Layer 5 of a small transformer language model trained on English Wikipedia (8 layers, counted from 0, width 128). Numbers have three digits each and are written without spaces.
A neuron adds its activation times its output weights to the MLP's output. To switch it off is to set its activation to zero at one token and run the rest of the model.
A neuron's activation on a vector x is GELU(weights . x), where the dot is the dot product.

Input weights of the MLP neurons that the questions are about. A number n stands for (n - 500) times 0.00062.
n103: 442549424364456490250531592524444507486582515308545490585416563606633528626480602337645553430645567433413561616541543455608486595537553621325510466622468483571803719449486589588528377601491520497511454301429591438423405660408557379394392391428572517293542668281272648643374482279556479347670348253355214514732612510402541347466427592772596562580553379347576682414520575664563656642611
n154: 414442405478401845607597781708464454526550355546347722593623493403555675629373230467571493792355359459467273511442636583636199533584367489413374600431604517384316546553563500397463599522352504387456424335688545547518325588547344547679566533691417504594500475569378397478550370485544545489613627197537722493419407247457518481369723474593402489560485685496625451507659479414282291560464
n196: 345357500710461262453641705335457489320660362630338576403620459369383447547507444298507388747153219448397641511544625427344522560632545349467556496594601655606482553468433365489601515665442543563585708415489641617552391493612530610478463611449471434606630710400377316448565425281407601541456705449433420213511641678589251551604430530361299500737421544397675572464619424511291440560585
n253: 453559519566332503486591552750582346639435461342393500475741530445372632435486597462421733518369504537518267581251542456412391597523631507376571334720567458394445318547642628597237571448627279315441538779561324585184470404525245511812496444620533452621324554556297535441500609396631685607360489320447378648657453409511581446611615567605617431511421698596419678478559761438466477639463
n258: 406448740713289602449526465535701618451419595523487483742399522607508633589370434633424641722500540575799477495440473405680337341619482552698779699455672533277689513500351208329518548392485637587391484552508431210404084304760345660535448307239388474567707433361619492596372252474377624348543812218354621430337364358378401365403474416748418358429632311557611469896578334406407607598587
n304: 500701597326155362395492567627466504792401371609523489364410551347427342466586445366643413601390402626643392532535280462604697500834426573285433492460508537584623523485289473652421321542524542651289409418676823373255461760530307731323504477500512415444390541715561562721534528457594457411504600475496380345547565557556677393515473724378331416556520607593680480373735580641202401575434
n312: 414671459464488500604535564337436512686567650446321492664370484382716545375477568638426472480488496286448360612413438764681375577487420440870470562379540500590610438430480531769366468373521285420420616280238493619556370380461500147431324408336528682549669558324777646576247496243532407719393452682646418480609508311600496394415616512743492551699553717572489712323613227375440528642611
n317: 491588606478354706440444406518288603401430532711209435431495393617169459573675384630582711584693392357526733711649746356760590455430585051570470690772473572091312432345478504327383553544360296469749591580278434628447455553764388192680416660600347627545357534384504525668491396513612725425522720477491418412518587517504654576457416572487281517670204312589337613557663478687169432500562
n320: 319496547576357278548522427383426327373649638480338622474417500582514334526555511438324577655876504435662723806414547463434504347425489323504507389754485576325395420496378515538385534654683381768409670720522447651667554474433350752669470561329451541302500533557567379322552527359412539587549560436262640288515452522621594454636689588377436515358301440723518531594518470586224450330323
n328: 283721643595803575648676635397575530636455436845473339455492469324454523757522280496355616534341353423515449341443433523465701635600450580504562407374686620398364275663604613496675416359594350347542453504441411375419578286728694439578355404511647314347581485514560493256717554411542438740496527569624618492762466530696542388537424577446409500628318477596630434700587309320508360554477
n363: 636652595391727463420722394227650365566402173717695487589596763363549744555681338619534562487645610667656491387530226569603244412386504413698417479479526633370393635272136307469584378387611287461574586561668533539273292513789323509672439211457435154558623517512517385687436487557460425322509530269398357404333462251260375414357613619562457509809451681426673687435537615427513456434691
n427: 368330554400255586407659557161535237371517177573504299530573430646533602389568403633619673348376611584713554518465518634532447319285249248621412530636628717478375382598615392456216316600458526609632541399487406691500411570760230413598465627427560626612469534824402508670265656663359665509517396125593325522363402504280561369441605717434323487672704634670562455707574842264337384407478
n430: 508311610551377630316537551546466496320728672491668471463784551450488436809647466616935834424393397611559465601492478417626470641411330597642686451680440758400308451549496392326564245550441276639496654729394646290475530416541397445599580249525483345522654516365331532268496216509184668551529454572633148277338298412357420525336585620543458371492547621622508846429588488508577379565445
n461: 468647419574424680281581371516372584262536449654557532588647351548481450508575546316628554393379400537692564406602580496648296517707691647516496612368404723610293023436521926459454595508681492332517442562198592533669392521604533602700183653452671492407546448442484531574404446616309379640344696600775534500280540419281765355452537321513504500674425654578477370565263697488446584437566

Output weights of the MLP neurons that the questions are about. A number n stands for (n - 500) times 0.00079.
n103: 534500574577543472596463503500347427579561397729415488370553443423512473466532430565572532563400556564756453479500558362502407433510439411495568498486540468480398370520495567567370465472514567484470578557584560673540567533672447551603517595505429458643530424391446445326421570662364402512448641624488542367397563512503464596633398579480521339498522703493447282425469539339516443466507
n154: 432559619376469357442437462605428567436576432320540566580508405601457505557450451444446467385457343432470523531605532455428483422503470629561527637402497358595487500439438366579558464390558568580527555398585510518505500552579443326527481463493400521410507360446408664728453653564628439547581489563530381535492579568395558972561480539359563595525635528519574464400414527443625651379505
n196: 458482442279408616378550404335488406615559366485534541351372483575481394507468429571403505421662611471432416586491468552644517340409468612522613563430527371470550503550625575489483360516417482550589464562676488415497559487544329410628543505520406534545435307527518568518536494600611449593485492540440721669580584546492490611346503558433473674596425503582401421369456634478488546449512
n253: 416570463492646420561565508355492570451426529524373526412333390500631468345511518545390421519601497451425589513637636572705579559505458451513622556564582540540556478429508429405694618467480484514491377439628520426561661407582477462478487607539403553398610411509412639724511367423421463487524656582511512576335529615423552210427505452408491487500553333507551403438661389547382528244629
n258: 695463372398549263452580409603337491644515450518647596467625376443528438340580497548633465500563518376429462545438314416397540607491609272483526434624244596512585406539524578433304315581448534572377611517369619571521632494432455457506531432547500557346561510420391413659567647465537473418678446488610545447742697468543606686394353615423511684584389430321609457517552428562397609589450
n304: 508714344606575559500439470552550456444492687505325508340566599511505714566597526679544500466425500304412551469492647319575383448372480515432519459463457433333414557616566511473438686503595494452617657443393348592524414255559442328549469584537489421428512509306455513460544276568545563668497494398400518484459563341576556628541603427551503529630519569482492591516378475463580427612441
n312: 478561432659408456476651442450452304530449419495425542196411535462407400383416566481524448480546548523686503585513455435487521621618538536521540595619474315470558546511378492332505641427317497517479459596632547541453621354424369489578601619586445560519435402386290518551511466643340574479492564394671671438464334550418577609482557555524750529609623397469393561560595469540596652413297
n317: 549236488464329550420393413450530556574618528376524509611557616534521467521362557410539596393444229407557549441561581468559426452590536638494294503404420473594618536627387545828432616529657462571600318435342491746224478506458447649608382583400422464601395675510610470461481403425628643654386444589315648463510350607542590097482766497497533458559447491457522547403500571509500542461521
n320: 422419684579416530532443537382402505497598513455632564431583456487350471451558398521500452400503458492620456485575541514434485464532418379490472394592613460703441472534738467547372636547429486530474583530473556421312579386358627422352465530490468547471519580585558567442605583605525348575566449587766510437384420454409473469429442459715421510439744277525671586433492409391561452492492
n328: 527416572318658430530470419455513528313398620506468599432520519651571422495453422536553471326471443397458560563609570549437513455558603578402351420372524547570477630437452469596524595580637529642497445355718308451655503469474756511494552517397444370481363419491497684209585586395403380524593459462670386599482514641534445353611356519519589436392425514667436522596543555441577540629519
n363: 474655587596483524400746673536434539507370558623624428496737311490325283327532509526550573378363586329279468528442487561398469491610282381541579513553483698614790388481408601424405552687446550466469537432509469394412537593393283642435632520468421388589482504597345353470365471456483458742487376497516561567659183640584473715571442478657388403526555556476448428590450595443683605627362
n427: 589376566371507480704352735588347567500514455395524574663486720400513523476483503559470522310577503396428624685425439264603687460371314504507408559648455810504427664573496525675526313176340287493586368606098540441437593385270619407349616410486669445593609357578507423507372430645633791632383500538407487517641472523446648515503552477355351366455625341568504436532575675435655647515459
n430: 458383500580644590467516533543452573532547633467471560703363455428609681340370557546304615424587458307489471398475656507428597503323692553424429605481584595404607503516629551482643328442313575534578376678270301379503628476321636416694400758362546579639337383461428627705510580583642384529311444461445543458400454355469442214628330547604484522539247437408414567614628702692546478500432
n461: 434567503535420620536676591512488534460261545464559561467648545422500565579530526439637542459538482578464488346457453390555483660467416461605453476550442315601589560485521359460641314734533719620646520434465264488485444478435426562573354444364460500530517615396478553532629338500649403383443284440299551323579527721412374656289597419380669625467427432669716432535621449515455558506327

Each question names a token from some text and the token that comes next. It shows the vector x that enters the MLP there. A number n stands for (n - 500) times 0.017.

Then comes g, the gradient of the next token's log-probability with respect to the MLP's output, scaled to length 1. A neuron's effect is roughly proportional to its activation times (output weights . g). A number n stands for (n - 500) times 0.00072.

"s", then " she"
x: 539471483507528480497537361400403594509461527488459534339525492483471486385399427666457503507464448647362424400528405514661465409495557468446434538623496439511400566526464453588580483473511518567467503625789560484492519561561367527630765546549594465557470450483512486515461553466433649415404537450467529475450516598509529681504504454458525578358523405608521575377383459483603446508488
g: 353673341501791393654562741451638472367370481564655333668537511477460273394643421567560248557366420480437596345606463789639365486572590383357719562323595404387586272612419580546480588753719463425677504404452509531464643169707515508293469351503505518403599459401504459411659340488453483429458415492520519606455422472378701529656578249462659704575560402447315474393574655462560312614585
Which neuron, switched off, lowers the next token's probability most? n363

"t", then "z"
x: 448610449507585689590499582504521555578597584658577470417590418344364598475519527464458521534767431436499474381609547483506365571476425456520605460335505507404454489339537382535488723379439417409527424510604521399514487601427620548399605417450600570589359341455617445427570609556465446422442434655377583525417580429503550528610509442417502459521533619578600392432579429556654416403484
g: 646535429698623649381586459459506337244522685428381691269631453512549341364403296795478579362309393610370494487338529534554502458686606645313452494342741587516756659378436489552672419671452743689551460299710356323480543361276656390464447361546587484681386432805380515595561529443499494593517445546535529436412351388450369545623500649593537418478400404374611411366646467530364595680454
Which two neurons, each switched off alone, lower its probability most, in order? n328, n363

" ", then "go"
x: 474455530539462584626563401441466513456506331443350469529492504473446583441559459454500435532473457473522497472495558551456473514500614484548475622530389488579356526391558428562525584505567542420514463381490383480487427396448486631397679550485545463566556465498527491559523478474507474507473553402526586612465444468441557675677431544520880425314494497550462461518451495584622476418531
g: 572490515358541292621434391390436478486571468388371715372386730438451648548519500534430462455431447493712304392359478489380378545733443555356823807624702838435584452543456836629688414426405314456595555652556378482417640619514494455397290446527473538563397369537556403299584510407539386665338504415532426304694526508483652512457615575312506483552365265636570524412318743431360549625647
Which neuron, switched off, raises the next token's probability most? n427

" ", then "le"
x: 445355477520534489551501480512496483517486541431355502428457469571416447465500474580447491497512468585502492611481522520479456459463516482484462605519472486582446561456529518437456589525474493386474518424541416513554431484403437541416774431495475486471525447492547491496531511459559407501501509468557603579511437488418516732704492565564900511345442516564563485468459496522463471506441
g: 347529606449480333281756488516683490422459547385784619589676526479376375631518398592412486419458636522573594662724524438793469317695406552450430435524392613555615414493172602313363433739598490339487599694350437762450432451606461681534379296559382294334517578461451666615448605472411323295364423790582620536556360423445557462532485450667488521600580473538637373509329360428526400649323
Which neuron, switched off, raises the next token's probability most? n253

"t", then " was"
x: 436438597594506640516500523455566628552460699566547357603498512568540662596446456489428577522597445497451571387539589533495380520651453401403542414421484471345471481421491480537557668525495483520496525557609512438660473467456505581490634378579534561513563491472744454513496422561427486489537332424361396575404503375429469657516622453391577406338470387436542317417458361531655469535532
g: 532544303395613641374371244494297621578483529658564303644394272550595394311551719583432546419640608320229414405326515632508493567503391629316382483409624514509659576641516709579447588644576551358643611282449555708397557540388535404583525334317802549462399528566370313550449618431750159669531344394529650620491471619431495452669572406541626458594567662592506330378517557454632337468448
Which neuron, switched off, lowers the next token's probability most? n258

"ing", then " information"
x: 519395531486463382481508508421424507493505383481417453338476374565529444429460460485501455603502475467474513391473393525526545473605542601392450551542440353507519512566518291472543443639389514560538495593663544508515555520538557603500739498615618455519579492479490415454450585506504459497413454632467561504546504474533617779544439482378428442460485471487619561452417517598609468581497
g: 630427274577234927588442516437542392507443444529564425574606557597401352558436493233536241365405587608453599506457747699387373339592546462480614663635582536444567454396534308660422513573631617272692673751355637567584539375587432364505399425661440613321536550294482443506535484402683202586770548572480505508472355472520717464488532584349550334353549635493437259514530525474526304508539
Which neuron, switched off, lowers the next token's probability most? n304

" title", then " in"
x: 424655419561501533531484452615429478487463519374459479476557573663549483468491473491563505468441401606450465488376458585454520469541516537409503551421558381542527535537439404512550494563450657526522539431586445475571483578531615483619746541357541564411432407452474546522418385544598456500484490439459459701594513540461530807579498512437462445319446587387526460496375448514476570494416
g: 332430407531626399377494551514362574532689596587292641465534334355439437461456396671511518481518652525518377579499561682430412358510309430404230566843634450572609564729574349364555571437412619538538525588795657319500415555696428476203410546506701456422669491503398495653429567663268347539542365488561529637478580594418531588343434665583475571670686295394541404439388105627548264601530
Which neuron, switched off, raises the next token's probability most? n320

" a", then "ral"
x: 474434505436562559506503520389437476491451465436521468425499514527475526519588475446456581454487525422453506412487539543604570505497538488571599502525430498474468527478568488560517517479466555467461379441508449578660528504519469528499729533540493409481496294556458522564589452474452511504518471559475464505505470439583544824543454461404693529506446432476327571546243471536466527556570
g: 366257498555400486475708490743738604352603286175449412396477544412465638440497525525532479469496591576544241413436428393537631312624488409473562524501486562387570720438444802628430348426505400648592510348611249168558691559375664447638533520533323663187688569429441596398545409416538565446330454647464489537512702716506607531405424411465659468456634525434490400581672540445595763629331
Which neuron, switched off, raises the next token's probability most? n461

"en", then " and"
x: 506552381445437555473563512362524519470570304575430483438470662434601485402491457593472404500558471481528652467432477529482501500507530487555382611437402467467656690459557421683520612423582472578644427538578465376534407598483703598528687437456527594596522410594692330531536568481370378446501483558368514577544543491528539580485480491539619396413446523280382545355493327424539592490448
g: 733512594585557351543671479575090459582375498509390525391531579483475405369424656525590513403666650431431268457570375701486644567437597556340640316425676337334608454332686388446603599558446624442726518406488594634598530579505277667374535496764693221429377701643430410455462457452415463259656360579367530787353629438605573595653561427690431503501537285388586501410386450334512484426441
Which two neurons, each switched off alone, lower its probability most, in order? n363, n312

" J", then "in"
x: 477592477404468504529568560418485577462455397447328496460585455382516512353356556443403460507489565544460557509448539686467491621473535542501542449481600414347570501376575488610500547482478425475491401551665348554630407499438543606590644461497506520499495364462509596505489457605537476523491546503435561526495522538480521679509600440509726646536509431475411603307465477387634456499505
g: 585518507598349507190618371680681640522384436866529462490479406363333635563403640558363384523489590573429447834504471465598589622356530497546558473548594525474507696652428514570224501553422677580260377656426468456511560619435555549459505679511203610536396551486461439489304443436334612712431237374398608658595281735650583486250546504529486415501229526489284451567519276663486526512545
Which neuron, switched off, raises the next token's probability most? n154

"ton", then " J"
x: 597441467596384459578499585420403567517547489581448548291456542565432541341524545493456374373458579580383411436462629572457547462483482515423425565392556274495574527615493538555560631473530490532536546533649441525446457543594436543375624405439551431526415578621485609507624558474671426510466470464448486590543465479455580670525403558549561242574598485520512577407442440418577468418486
g: 570730216699576697498322438386574366356223428603594393480297364273362756289582379439531379290487474430354552570688496488674483702602712542747423529519546620335635480612449407477406615522580572525336686635496655342492403394555416445528428402443510704610491613317572568691500403457500683519589467767672474400431385461392608504368643318507435567504624338469537314590501414503448480752398
Which two neurons, each switched off alone, lower its probability most, in order? n304, n253

"me", then " cl"
x: 611365526452420639445557471515508486434693488404491462318515494489526538414458487705590448397542494563476482446580458470476409408671479423393480546492315422489646536481563496559577433695491517641586522461513439453478440612503576656478733683489587533556496399556439500441678347565472564505530608467463460582342511552548513660605433556529527379511423492340470402333419476465452515439496
g: 421542270293492360420520638344340442517618501609420483489608389623466466568637279387498467294748352334509569529705406461618609363697363411591502673520539478227579365694533622582510482624327515467644399570624626487485451651776558374309455353694470276540496587548500552634249497397465617683600439451400509274376586384610505501705553555384407578762492378472564569366390523336648353681779
Which two neurons, each switched off alone, lower its probability most, in order? n196, n304

" f", then "en"
x: 465417477479492446504547450500555465509434626424522432544460368479551487543498477505498501497558381510511433535521431408644408383508485577448443452486471442607614552563575604532536596481365410472544496554597408590386395470527610559406639574535552470502427246407578541590434527568534558430360494382408454767490479561393601662670473494416721511550492488568435581628493539460388409501478
g: 570549666629627414478627526164590318548540539340468560451484505467448474449390392341299390740343561527418491492445716548833566521639524604641529472646815415693585355319429330357428412356430682327666416447509426520663412555477349662653339522408447594599479471462439863406407555584531406403427644444597605481271559333503545497272643429638598538542579676364550595550422664440243482389379
Which neuron, switched off, lowers the next token's probability most? n253

"k", then "s"
x: 493468522516467501521620575550528486487510439358398433410408367563522488437489427618454444533402316507575422533499504624393670513369452683532528444478477369577561475363461320599500462511531470531422410553648514502619487525541458546496748602597615565568428470443517596575514468615438583256481403537485649544556443526433463670549425453562532631540661478435447440348474573535466436362564
g: 532669463572591568640390605679693512728432474464465545508677378593601587378343504387345517676298474613351329666495413497365623387435403351344425558027616512715319566563712638400667430560543648522472357230548273529475458642355570692497507476378566671429449467495447434417458556390427530423536583203557448651539437676465485425560616419483596432355524599661717705418673583417378263501499
Which neuron, switched off, raises the next token's probability most? n304

" attack", then " power"
x: 492605306614562373530493488567442483549498626449429419446547550499572485539489436493630416570593538381486519545476387629400561478524434490321370550474442251635470626582487435471566558461448426410553390422525522432566505500442471585654783533599583524579437414434516389577518486510540328352529515443555500656543527535517461731597598451527496574522432512486528525460412473504441535528423
g: 561239640539239699453536400450283496508650445426503488507421755422398309545508616371645637418471396736451767442580626423517442748475273566334689542634462370423648575380561279453684504465448466501522440400530542420457667611422390498397397399713442637550675530444449600469505540621634624355426633404379488210411646630482525611577642635400589475652499203393369592447317357235547682626599
Which neuron, switched off, lowers the next token's probability most? n154

" ", then "-"
x: 477433512531537507541458502481468497535439433502360523305444544462440477399520424516469530482513443457529402505574455556481515446464522553443540596459453515641463634446554486578515584517540560370528526445606469489510480444404520545432636501481454458455549410496499452557572565443471399552446586443490695631490452499444560647725484642524874495292431507513512546425458518466405513428492
g: 426317327472588247419507583352095637561614556482629784384367506448473492694385681630588533211454367383592569454635422657538510525431396389579468530558344353679436453251424437615639450657468516551789554699554471482549532298428611412566572491511405666316227545421573517669649563587518440525431576617421362617499701422647330573559233602548527518560559415275559469320575513406632509703463
Which neuron, switched off, lowers the next token's probability most? n154

"ough", then "ran"
x: 480468428470593433451450527501458658413485452465509554327590554498535485559449455457492475414548480533459351433474547628522576602508460459596538580411370448692493670383536451577527430589374524450605527543561500431534580510419631371488612470495454435585390484455654351537534606472598496269613540540365641464396540511602396646658448498511545404563476615573496624299503452430412423625461
g: 391392869442602675587603582543677439379388479470452371511525481216623555618506399295447263563498417291533413523387690431573572348425373597449589565527247557470438696383708481548177323427412383701470511466514499568434545290544620394428380378580540571583347376444569518481574271487529456602398605333606609703582578491673725422530331524283594568559526667636502436706666458538400747726414
Which neuron, switched off, lowers the next token's probability most? n196

"N", then "A"
x: 439400347498445526505533523321396522568504335466451526328459539498562595533459457552550416615490434498455509520549493573376619391550672641498639518391630421521573519593591497581574558468536688698560527469591512414397376484574432506508489490474657652464579351517489615531609455593524441424420479543562410595500524543482578555489499473447687460468527320415446411432385318402561501438527
g: 728573449364712446437661414312514476412442602386623618567611497284596551188349560474476514544585491519746233538339569703432415534349552440422624414386472683337595462514546754430474496487689229479466631421411329518318545450636542699486280452581324698639752370423760714403477525373437571514453405367408270533499652534514485357364687669372581666443500497517492493705521409486563338524631
Which neuron, switched off, lowers the next token's probability most? n258

"ral", then "k"
x: 490503521479484578486458454487429513511681365481528619468436630580526442562540475558470522416463491455466550461447481392495513610670559634428527674386388432584499515392523523457477470541438704456479365507480512466494389450446484592474620522522614488568490357503460504507545427643464516408477483532517464491591480545524561723358286420671632557534562389424565504442261485559551472589385
g: 607351559554418371563555148660493488377396786419227778199388497382447504546530577438434524315758308733422473571592486599486569519461547641782502504438494270523431418571545264423645618808564507391461349526693483485544344469372500503609671621554573335352571616478361626520397511354552534483545425489432477474289613672487326620582375560559599526296532365581561469453308570655608538472704
Which neuron, switched off, lowers the next token's probability most? n461